Layer 7 of a small transformer language model trained on English Wikipedia (14 layers, counted from 0, width 96).
A neuron adds its activation times its output weights to the MLP's output. To switch it off is to set its activation to zero at one token and run the rest of the model.

Output weights of the MLP neurons that the questions are about. A number n stands for (n - 500) times 0.0006.
n2: 541,514,325,420,471,468,561,455,651,470,454,428,341,653,526,271,568,633,531,522,604,511,734,287,656,556,419,476,322,406,209,564,452,376,620,433,490,425,423,610,358,298,506,284,721,593,497,762,489,433,597,552,476,533,626,654,554,311,626,614,595,580,565,455,660,459,384,596,337,441,438,459,303,590,536,402,597,513,514,564,323,533,533,605,531,513,366,579,516,527,306,575,677,497,514,453
n69: 363,257,504,575,409,409,352,438,500,287,432,674,582,582,412,425,431,402,778,558,707,411,621,686,402,437,720,462,273,398,516,428,393,655,477,442,541,572,662,500,320,485,600,576,725,469,344,659,564,594,482,388,422,504,404,319,511,543,591,455,726,459,667,739,568,633,492,644,458,667,626,285,613,594,493,780,352,536,523,511,722,541,401,439,303,460,396,457,521,489,435,127,539,590,435,349
n82: 569,348,369,689,299,668,412,482,406,688,532,610,576,445,800,521,333,615,271,555,315,304,591,817,529,686,615,384,416,452,528,492,572,367,434,307,306,275,580,398,551,683,409,477,602,653,496,469,580,569,365,582,257,620,632,567,326,489,731,534,307,538,533,476,584,591,644,455,343,614,638,576,481,317,511,596,567,496,368,554,602,435,337,500,759,578,488,402,618,407,430,652,587,464,415,687
n104: 489,391,345,471,434,375,540,395,745,467,248,530,651,399,381,440,603,602,451,663,410,233,580,634,656,556,478,617,337,410,568,723,654,322,515,424,592,754,439,493,335,504,553,551,414,586,450,467,492,483,621,556,589,514,391,301,566,476,385,536,379,666,566,755,572,231,611,488,612,697,460,551,388,451,313,557,664,410,596,704,384,533,430,503,572,334,563,537,378,507,404,688,331,538,555,272
n108: 601,592,479,444,554,375,372,370,263,526,457,611,581,562,482,426,481,481,721,607,423,360,299,527,286,376,500,466,657,325,687,496,571,431,603,643,464,567,604,675,527,504,555,665,608,392,676,722,378,425,615,378,535,243,612,482,319,471,378,682,621,277,572,612,433,486,409,456,353,504,434,627,418,614,402,582,554,301,610,857,562,574,471,345,539,431,542,519,420,866,538,264,427,443,628,537
n216: 547,625,413,600,556,516,356,564,667,719,422,273,338,508,636,479,567,541,532,526,400,379,275,640,601,327,293,606,395,427,431,524,599,779,564,411,458,673,492,330,206,410,511,438,532,420,351,556,291,541,442,508,544,538,591,549,520,452,690,233,398,403,463,520,593,555,611,772,485,932,543,699,496,489,352,626,372,411,346,469,404,434,342,500,488,383,321,336,678,531,563,857,452,559,555,539
n257: 764,440,348,718,298,275,401,699,591,599,170,366,779,800,699,407,162,588,641,388,664,440,407,414,510,393,232,514,598,782,563,467,651,677,452,223,354,662,528,328,568,285,543,547,283,486,482,428,534,621,792,586,505,394,680,555,382,496,406,477,671,384,694,432,621,247,533,570,728,721,426,739,649,379,500,441,707,491,500,458,553,836,418,730,519,445,357,337,417,552,300,238,418,460,642,537
n331: 837,390,388,509,478,544,425,585,329,486,236,481,491,476,595,347,472,834,519,629,630,500,277,476,259,394,458,237,579,423,626,711,672,500,429,491,505,650,343,384,505,272,755,621,294,715,532,438,539,593,543,657,543,628,548,505,500,496,576,542,109,213,361,437,384,195,685,406,496,811,504,372,509,540,287,752,328,531,609,921,447,500,753,535,234,450,424,476,422,462,755,509,630,615,796,231
n334: 500,850,455,496,336,602,459,484,174,418,487,349,635,306,338,531,326,521,644,699,327,635,581,676,720,462,742,591,321,733,632,327,515,233,404,496,333,373,545,755,470,508,597,496,596,668,608,408,577,262,606,417,249,324,370,460,537,344,367,439,471,593,747,369,390,430,604,297,569,504,760,407,585,496,448,419,361,352,625,422,563,593,540,419,521,480,404,592,561,603,488,612,614,636,286,634
n351: 524,600,474,484,151,479,232,739,475,919,675,438,393,630,441,393,455,340,592,384,416,595,726,562,649,357,345,238,520,328,386,565,519,409,421,562,563,550,367,741,462,759,589,443,396,654,627,649,372,531,530,496,342,568,394,464,385,531,407,423,717,532,449,546,419,481,422,479,508,325,541,581,560,500,646,572,392,677,446,402,467,484,641,550,331,709,479,567,477,390,331,397,646,446,962,633
n384: 454,665,400,336,436,635,725,508,508,400,173,619,414,646,757,390,597,517,491,353,680,646,587,530,384,461,705,471,342,569,643,973,559,683,292,488,455,264,508,508,268,475,143,492,560,389,406,343,465,686,631,317,649,463,263,646,752,563,400,562,407,442,464,547,471,315,593,324,512,628,508,551,389,468,415,600,491,650,504,529,397,682,307,508,561,678,653,406,422,517,648,310,564,401,366,496
n391: 591,549,664,626,348,272,350,561,328,546,257,239,371,561,452,800,250,571,566,318,280,456,486,677,471,674,696,550,573,415,467,358,560,333,737,422,438,662,419,396,420,541,488,459,691,327,260,770,371,687,521,560,687,558,615,527,472,769,256,378,693,473,539,439,554,483,412,702,351,649,588,702,766,643,328,273,336,694,542,404,336,527,570,509,547,739,301,90,432,633,399,135,528,608,546,473
n466: 449,288,507,507,603,387,323,698,710,464,315,364,466,392,577,650,548,507,552,407,507,366,579,474,322,239,486,504,565,549,575,536,476,610,526,493,619,612,614,307,574,399,500,623,385,433,528,563,564,455,420,533,699,443,382,412,649,569,497,421,693,504,483,291,611,493,471,622,631,544,404,422,539,627,671,230,522,664,533,413,630,378,632,222,391,675,772,356,755,493,518,365,533,531,322,367
n478: 555,600,561,408,396,362,173,714,540,566,365,580,691,183,643,393,702,423,516,448,404,720,554,528,475,379,500,492,706,488,354,398,706,468,548,481,470,556,531,569,375,150,504,648,480,532,409,206,619,296,529,568,496,347,562,435,331,671,422,419,488,388,437,488,454,581,452,628,311,608,345,551,624,470,526,318,560,607,496,434,428,365,594,515,601,655,563,580,685,657,681,555,364,871,457,457
n482: 328,606,453,503,578,664,455,543,451,627,525,252,455,578,401,706,330,631,567,529,504,598,337,559,544,451,596,417,486,443,354,331,526,716,406,438,207,405,354,469,504,548,590,360,518,577,457,486,590,637,592,556,528,520,391,303,704,585,536,517,645,680,484,461,663,474,528,529,573,528,582,448,534,715,467,625,437,370,521,558,296,334,255,568,635,497,615,707,596,397,483,389,704,393,583,364
n492: 623,718,364,573,297,585,463,468,458,590,440,588,307,374,563,563,633,712,373,726,681,509,289,287,570,618,402,763,516,415,487,463,357,817,617,547,508,309,670,261,504,410,593,508,487,500,372,838,534,562,750,517,609,384,557,444,381,644,285,224,739,545,285,521,439,798,446,548,317,374,440,581,423,558,579,440,328,388,508,500,479,378,370,619,525,520,463,462,645,619,380,276,593,352,410,496

Each question names a token from some text and the token that comes next. It shows the activations a of the neurons there, in the order above. A number n stands for (n - 500) times 0.0072.

Then comes g, the gradient of the next token's log-probability with respect to the MLP's output, scaled to length 1. A neuron's effect is roughly proportional to its activation times (output weights . g). A number n stands for (n - 500) times 0.00088.

"al", then "ent"
a: 739,500,500,673,547,483,500,499,500,500,499,477,497,479,487,483
g: 627,465,450,631,568,761,437,440,403,328,443,670,429,776,446,341,490,782,547,472,526,419,653,592,556,538,367,484,474,573,375,388,587,429,432,428,549,301,642,474,557,549,252,531,614,239,467,508,467,487,440,397,445,417,405,603,598,514,309,788,445,387,526,225,456,420,506,479,755,561,622,423,445,535,565,564,542,519,472,575,516,668,670,450,464,382,589,358,637,484,378,466,608,595,316,517
Which neuron, switched off, raises the next token's probability most? n104

"bu", then "il"
a: 492,496,481,500,677,499,482,500,499,500,483,487,515,488,766,477
g: 479,497,401,431,492,694,620,785,494,569,646,379,445,634,409,586,487,489,629,445,465,550,304,406,413,525,656,373,478,518,712,356,429,553,436,549,695,364,441,290,658,485,647,783,578,631,604,564,576,506,494,277,568,461,455,488,521,491,484,389,393,629,326,596,576,323,564,381,484,148,457,531,448,480,372,493,561,585,436,550,433,483,398,397,516,481,409,712,418,538,482,701,420,630,621,245
Which neuron, switched off, lowers the next token's probability most? n482

"was ", then "par"
a: 499,481,584,500,490,481,500,534,505,489,507,845,499,480,493,476
g: 555,484,391,416,359,599,571,645,528,579,589,341,504,691,631,699,409,398,560,481,420,348,309,656,354,437,448,605,364,685,525,607,403,371,515,587,585,448,787,426,406,492,317,540,440,535,571,515,639,613,528,277,631,523,644,498,447,668,600,621,547,395,430,700,332,460,449,388,518,602,261,434,626,397,623,461,481,558,693,419,491,435,259,467,474,525,433,570,180,608,518,572,332,533,577,438
Which neuron, switched off, lowers the next token's probability most? n391

"from ", then "197"
a: 493,477,609,490,555,496,500,500,479,483,603,522,484,500,481,491
g: 500,646,539,523,609,628,415,401,532,513,420,597,570,456,495,470,353,693,478,603,699,749,448,293,411,689,533,550,563,353,546,567,447,483,568,242,567,467,323,255,591,361,415,529,419,664,560,529,401,529,391,447,565,519,486,529,538,432,637,625,227,602,486,658,358,454,584,526,397,611,373,335,73,548,490,601,406,382,537,644,595,479,464,544,505,489,746,428,557,635,563,466,487,464,341,586
Which neuron, switched off, lowers the next token's probability most? n384

"comm", then "and "
a: 590,483,731,487,479,517,500,494,482,486,477,494,487,476,496,484
g: 495,642,499,461,474,312,548,413,464,416,658,417,447,395,587,411,376,542,383,380,690,385,522,537,768,510,620,386,417,704,534,597,531,447,508,496,319,531,654,449,533,352,586,583,452,647,496,441,284,444,564,387,653,637,442,522,529,370,566,618,380,637,593,525,459,671,429,411,579,530,601,716,347,427,436,549,334,721,538,483,194,243,692,505,763,475,527,641,429,314,507,389,416,463,594,454
Which neuron, switched off, lowers the next token's probability most? n82

"an", then "ion"
a: 497,500,500,582,482,496,500,497,500,500,499,498,477,494,493,492
g: 557,632,415,658,530,531,608,505,560,236,483,505,292,503,589,594,621,392,569,563,494,382,339,537,201,606,444,428,513,512,485,736,454,299,568,579,444,577,407,483,437,627,603,425,372,631,647,375,366,537,474,393,618,772,343,513,670,193,489,535,344,741,414,467,449,440,637,445,404,460,505,403,559,550,357,540,635,417,678,414,437,669,587,515,598,550,465,519,521,538,304,624,684,383,387,507
Which neuron, switched off, lowers the next token's probability most? n104

"ack ", then "Se"
a: 478,587,476,480,476,496,499,499,488,489,500,478,763,500,499,483
g: 317,507,616,477,635,568,500,422,722,618,352,457,477,400,645,576,640,493,517,573,513,513,493,641,623,405,312,669,482,644,483,567,245,479,563,334,484,460,262,568,542,495,400,240,419,432,393,569,435,564,436,532,739,654,352,624,493,348,566,507,696,623,381,596,616,676,473,418,479,272,517,677,440,547,357,262,524,468,385,570,678,509,471,444,231,381,442,399,478,658,608,579,512,591,542,512
Which neuron, switched off, lowers the next token's probability most? n466

"es", then "ear"
a: 487,520,696,478,480,480,500,499,492,500,498,486,499,614,477,496
g: 317,592,584,428,346,288,674,570,498,439,422,472,244,537,440,414,549,445,530,479,376,636,684,792,539,550,616,603,542,343,547,496,262,344,600,613,573,671,410,504,587,296,470,439,588,511,501,665,417,674,477,572,338,716,687,393,433,634,421,444,446,581,463,661,347,699,388,468,378,447,412,457,617,523,572,600,498,582,560,217,549,441,480,615,452,385,306,381,500,637,499,441,519,507,667,472
Which neuron, switched off, raises the next token's probability most? n82

"son ", then "th"
a: 478,499,492,485,489,484,491,499,482,645,500,486,700,498,477,496
g: 558,342,403,657,275,526,456,474,520,587,470,536,366,277,770,435,495,450,483,334,564,423,587,601,499,441,586,508,403,476,618,492,548,553,699,585,533,487,440,674,404,475,403,536,550,562,399,621,598,236,630,519,399,726,229,575,310,364,436,544,597,564,591,479,479,681,458,522,527,542,517,599,635,467,436,501,325,503,443,759,521,316,581,642,337,348,178,618,597,560,482,311,604,573,531,528
Which neuron, switched off, lowers the next token's probability most? n351

"th", then "–"
a: 486,500,486,485,489,499,749,798,480,559,500,479,492,500,494,500
g: 684,419,433,579,522,440,632,421,439,436,433,417,676,377,459,549,474,457,518,589,699,495,454,398,687,339,479,333,420,144,517,529,523,660,768,449,438,302,503,429,710,306,481,387,331,523,221,573,472,838,427,399,605,501,438,569,481,504,655,760,358,560,549,542,463,525,420,415,542,438,519,630,580,372,470,474,482,591,597,481,491,720,380,555,510,337,413,516,650,467,524,557,535,526,478,635
Which neuron, switched off, raises the next token's probability most? n351

"St", then "u"
a: 481,500,502,483,486,508,500,500,500,500,485,500,476,500,491,641
g: 466,516,358,317,581,464,640,604,573,503,565,263,450,562,665,466,570,686,559,559,476,429,457,540,448,588,445,443,328,528,295,659,749,480,555,479,484,395,683,382,621,398,548,507,424,612,329,882,463,443,625,378,525,633,413,349,448,531,468,182,545,492,332,444,394,534,343,550,447,627,484,502,554,537,594,445,487,367,388,398,538,530,600,734,587,551,680,675,508,318,527,380,595,475,552,294
Which neuron, switched off, lowers the next token's probability most? n492

"was ", then "the "
a: 498,479,619,500,481,478,500,523,509,494,489,862,499,477,507,478
g: 505,694,647,487,417,699,532,450,409,489,658,495,270,484,512,504,497,339,781,451,345,827,424,598,433,641,381,541,495,384,606,501,548,440,473,526,635,400,445,436,365,665,486,745,497,627,625,428,341,591,424,477,355,553,442,555,411,471,264,584,500,694,477,205,518,500,551,376,635,355,429,496,410,411,612,503,499,553,610,567,255,439,490,559,568,379,526,486,609,385,300,692,435,634,498,539
Which neuron, switched off, raises the next token's probability most? n391

"or", then "\n\n"
a: 499,499,484,485,485,495,489,652,508,499,484,499,477,482,515,493
g: 661,480,577,460,633,415,626,485,400,422,699,466,632,515,522,303,444,437,725,562,395,410,425,516,403,619,451,317,451,472,442,407,490,467,362,361,515,724,378,362,346,477,555,344,387,644,434,428,573,410,633,496,718,503,445,428,548,549,579,550,635,587,513,522,649,666,753,277,349,645,393,662,569,583,394,355,644,308,502,466,449,655,426,617,519,545,560,231,451,644,249,450,586,448,586,636
Which neuron, switched off, raises the next token's probability most? n257

", ", then "up"
a: 499,517,479,488,500,479,499,488,648,478,478,477,494,489,488,494
g: 664,596,571,791,574,310,516,548,549,369,475,555,581,539,520,540,439,592,496,414,508,263,448,398,591,445,477,341,512,238,554,571,654,396,520,423,482,366,644,286,685,384,607,564,582,668,570,421,486,444,503,495,675,305,490,549,717,521,612,452,278,278,538,638,487,622,481,485,628,638,505,421,508,494,359,701,544,673,273,469,551,524,346,415,264,456,322,608,444,416,518,359,583,616,493,578
Which neuron, switched off, raises the next token's probability most? n334

"x ", then "6"
a: 717,566,476,499,482,500,483,493,487,494,492,492,494,663,577,500
g: 704,677,666,506,572,385,628,562,285,593,527,495,320,446,381,549,434,471,572,499,487,509,529,356,703,331,482,228,378,308,464,562,374,670,261,741,364,579,546,513,350,458,469,472,505,685,480,425,448,583,515,617,471,380,418,549,455,431,366,539,548,390,604,490,267,631,620,528,311,627,568,588,473,375,579,427,449,466,637,493,521,712,518,589,452,551,509,570,429,712,373,462,573,303,627,758
Which neuron, switched off, raises the next token's probability most? n478

"of", then "t"
a: 498,477,480,496,493,499,499,809,489,496,477,539,499,476,481,491
g: 550,477,597,464,375,390,514,691,407,766,435,515,517,595,441,412,618,493,350,626,528,722,452,571,508,475,579,484,441,424,327,515,472,465,650,380,338,455,492,545,534,569,397,358,509,693,571,168,569,720,613,674,467,488,496,389,551,508,385,621,173,511,563,581,447,352,281,508,354,650,388,403,443,546,350,548,654,403,597,494,477,614,575,784,498,389,293,406,563,483,450,499,654,667,562,505
Which neuron, switched off, lowers the next token's probability most? n331

"or", then "s "
a: 479,495,478,496,897,493,817,612,500,478,485,495,491,478,657,541
g: 519,436,420,482,424,196,484,429,292,681,468,372,521,655,498,278,412,512,668,462,660,364,455,440,600,502,564,361,588,654,331,431,406,588,414,463,486,556,668,562,494,558,514,593,295,305,442,516,510,565,545,770,381,300,529,380,635,425,578,540,593,445,594,543,432,559,436,572,847,433,625,529,486,490,498,420,519,499,479,598,699,614,517,638,259,578,642,322,496,621,613,378,395,444,357,655
Which neuron, switched off, lowers the next token's probability most? n257

"known ", then "other "
a: 476,583,485,476,794,488,489,524,483,482,498,488,491,497,491,485
g: 449,528,419,486,302,513,377,410,548,574,225,614,237,571,430,539,758,441,714,669,559,336,488,344,472,380,638,369,367,447,459,457,534,571,638,568,426,473,733,541,414,516,413,529,462,593,450,517,522,683,405,416,467,555,552,571,443,691,618,502,551,312,448,422,339,520,446,455,417,604,618,576,723,379,561,427,331,678,479,570,633,390,610,496,358,440,493,613,561,764,657,221,507,495,387,595
Which neuron, switched off, lowers the next token's probability most? n108

"anc", then "er "
a: 479,500,499,499,500,497,500,498,478,500,477,480,480,490,498,631
g: 710,510,641,248,400,480,492,513,404,499,653,684,662,401,423,580,536,572,309,735,475,526,762,269,298,525,364,580,422,488,345,554,489,460,358,707,523,360,487,551,405,501,517,586,335,302,501,535,637,663,448,541,433,444,441,598,608,626,613,404,659,444,482,674,517,428,492,317,509,606,748,626,554,453,437,390,402,522,379,474,448,454,325,444,625,407,518,463,429,769,572,404,394,567,558,375
Which neuron, switched off, lowers the next token's probability most? n492

"201", then "3"
a: 501,480,484,530,524,641,500,500,500,499,497,493,490,498,500,481
g: 467,668,425,660,361,596,563,459,729,567,316,372,488,742,393,319,513,455,652,557,526,642,503,430,685,555,645,477,606,504,574,587,347,590,401,340,550,435,588,455,218,559,380,498,464,704,550,477,479,624,341,530,382,477,593,477,552,371,578,613,511,518,537,491,532,342,785,425,497,733,322,378,372,519,523,274,560,353,507,335,365,525,525,361,520,454,511,344,513,467,358,684,570,491,456,732
Which neuron, switched off, lowers the next token's probability most? n216

"the ", then "K"
a: 668,491,508,486,505,549,500,500,489,482,487,479,500,478,477,491
g: 530,585,320,405,535,442,563,455,391,784,314,518,551,537,508,435,644,422,488,587,512,446,537,559,522,439,669,587,305,319,540,437,110,397,553,552,639,616,448,527,404,571,479,268,431,482,502,565,428,416,444,530,361,434,458,532,532,543,709,637,659,599,402,418,519,562,546,699,395,400,642,419,501,617,424,421,495,411,641,485,466,847,421,645,581,299,341,387,476,584,723,515,433,349,653,569
Which neuron, switched off, lowers the next token's probability most? n2

"fic", then "tion "
a: 500,499,540,491,496,486,478,491,526,500,492,499,488,480,477,646
g: 570,611,669,558,503,564,638,598,371,434,549,593,555,475,458,513,504,500,437,355,579,394,531,366,548,544,383,548,484,199,680,486,335,218,351,673,410,614,580,406,650,396,525,323,229,634,449,237,481,691,824,586,697,526,498,445,481,531,421,394,518,481,459,534,500,511,539,542,563,291,481,530,610,308,431,413,474,636,420,451,496,614,625,538,624,587,401,648,485,416,635,411,455,549,333,693
Which neuron, switched off, lowers the next token's probability most? n492

"enc", then "ies "
a: 484,499,495,478,477,574,680,626,499,486,491,487,493,499,478,480
g: 615,644,164,369,701,408,615,683,523,411,318,601,662,584,497,643,409,617,342,632,470,542,614,578,562,680,501,532,440,486,358,399,516,239,715,388,393,222,542,567,646,562,485,421,569,560,460,492,729,634,491,587,555,459,408,445,487,686,573,551,553,559,552,675,457,439,308,502,501,362,478,475,274,607,522,635,345,364,531,538,638,404,373,418,363,530,519,435,549,495,449,349,513,359,565,388
Which neuron, switched off, raises the next token's probability most? n216

"oc", then "ated "
a: 491,498,499,498,755,485,500,500,478,486,477,523,495,493,482,492
g: 649,614,586,486,547,767,471,592,322,462,642,293,505,468,723,382,280,425,588,584,347,630,679,462,508,591,572,364,473,585,588,587,587,629,300,516,472,416,422,340,463,259,529,572,393,324,558,275,575,393,561,562,631,613,501,378,770,531,689,530,508,435,329,495,564,471,551,467,624,434,231,481,483,636,445,343,717,576,454,313,474,426,517,464,434,407,625,408,520,558,486,386,497,463,643,574
Which neuron, switched off, raises the next token's probability most? n108

"is ", then "a "
a: 493,480,758,497,496,495,500,476,717,498,477,972,493,477,490,500
g: 448,586,294,534,535,689,499,418,361,543,559,643,593,616,614,449,327,528,515,389,454,567,527,485,356,725,325,619,575,366,752,487,676,417,321,454,491,539,300,453,602,608,648,492,398,491,562,353,530,611,498,499,424,471,537,546,373,641,288,502,483,748,450,431,500,445,584,862,436,462,413,400,562,364,600,413,488,297,575,308,274,536,322,541,593,628,536,514,545,527,488,611,617,298,431,615
Which neuron, switched off, lowers the next token's probability most? n82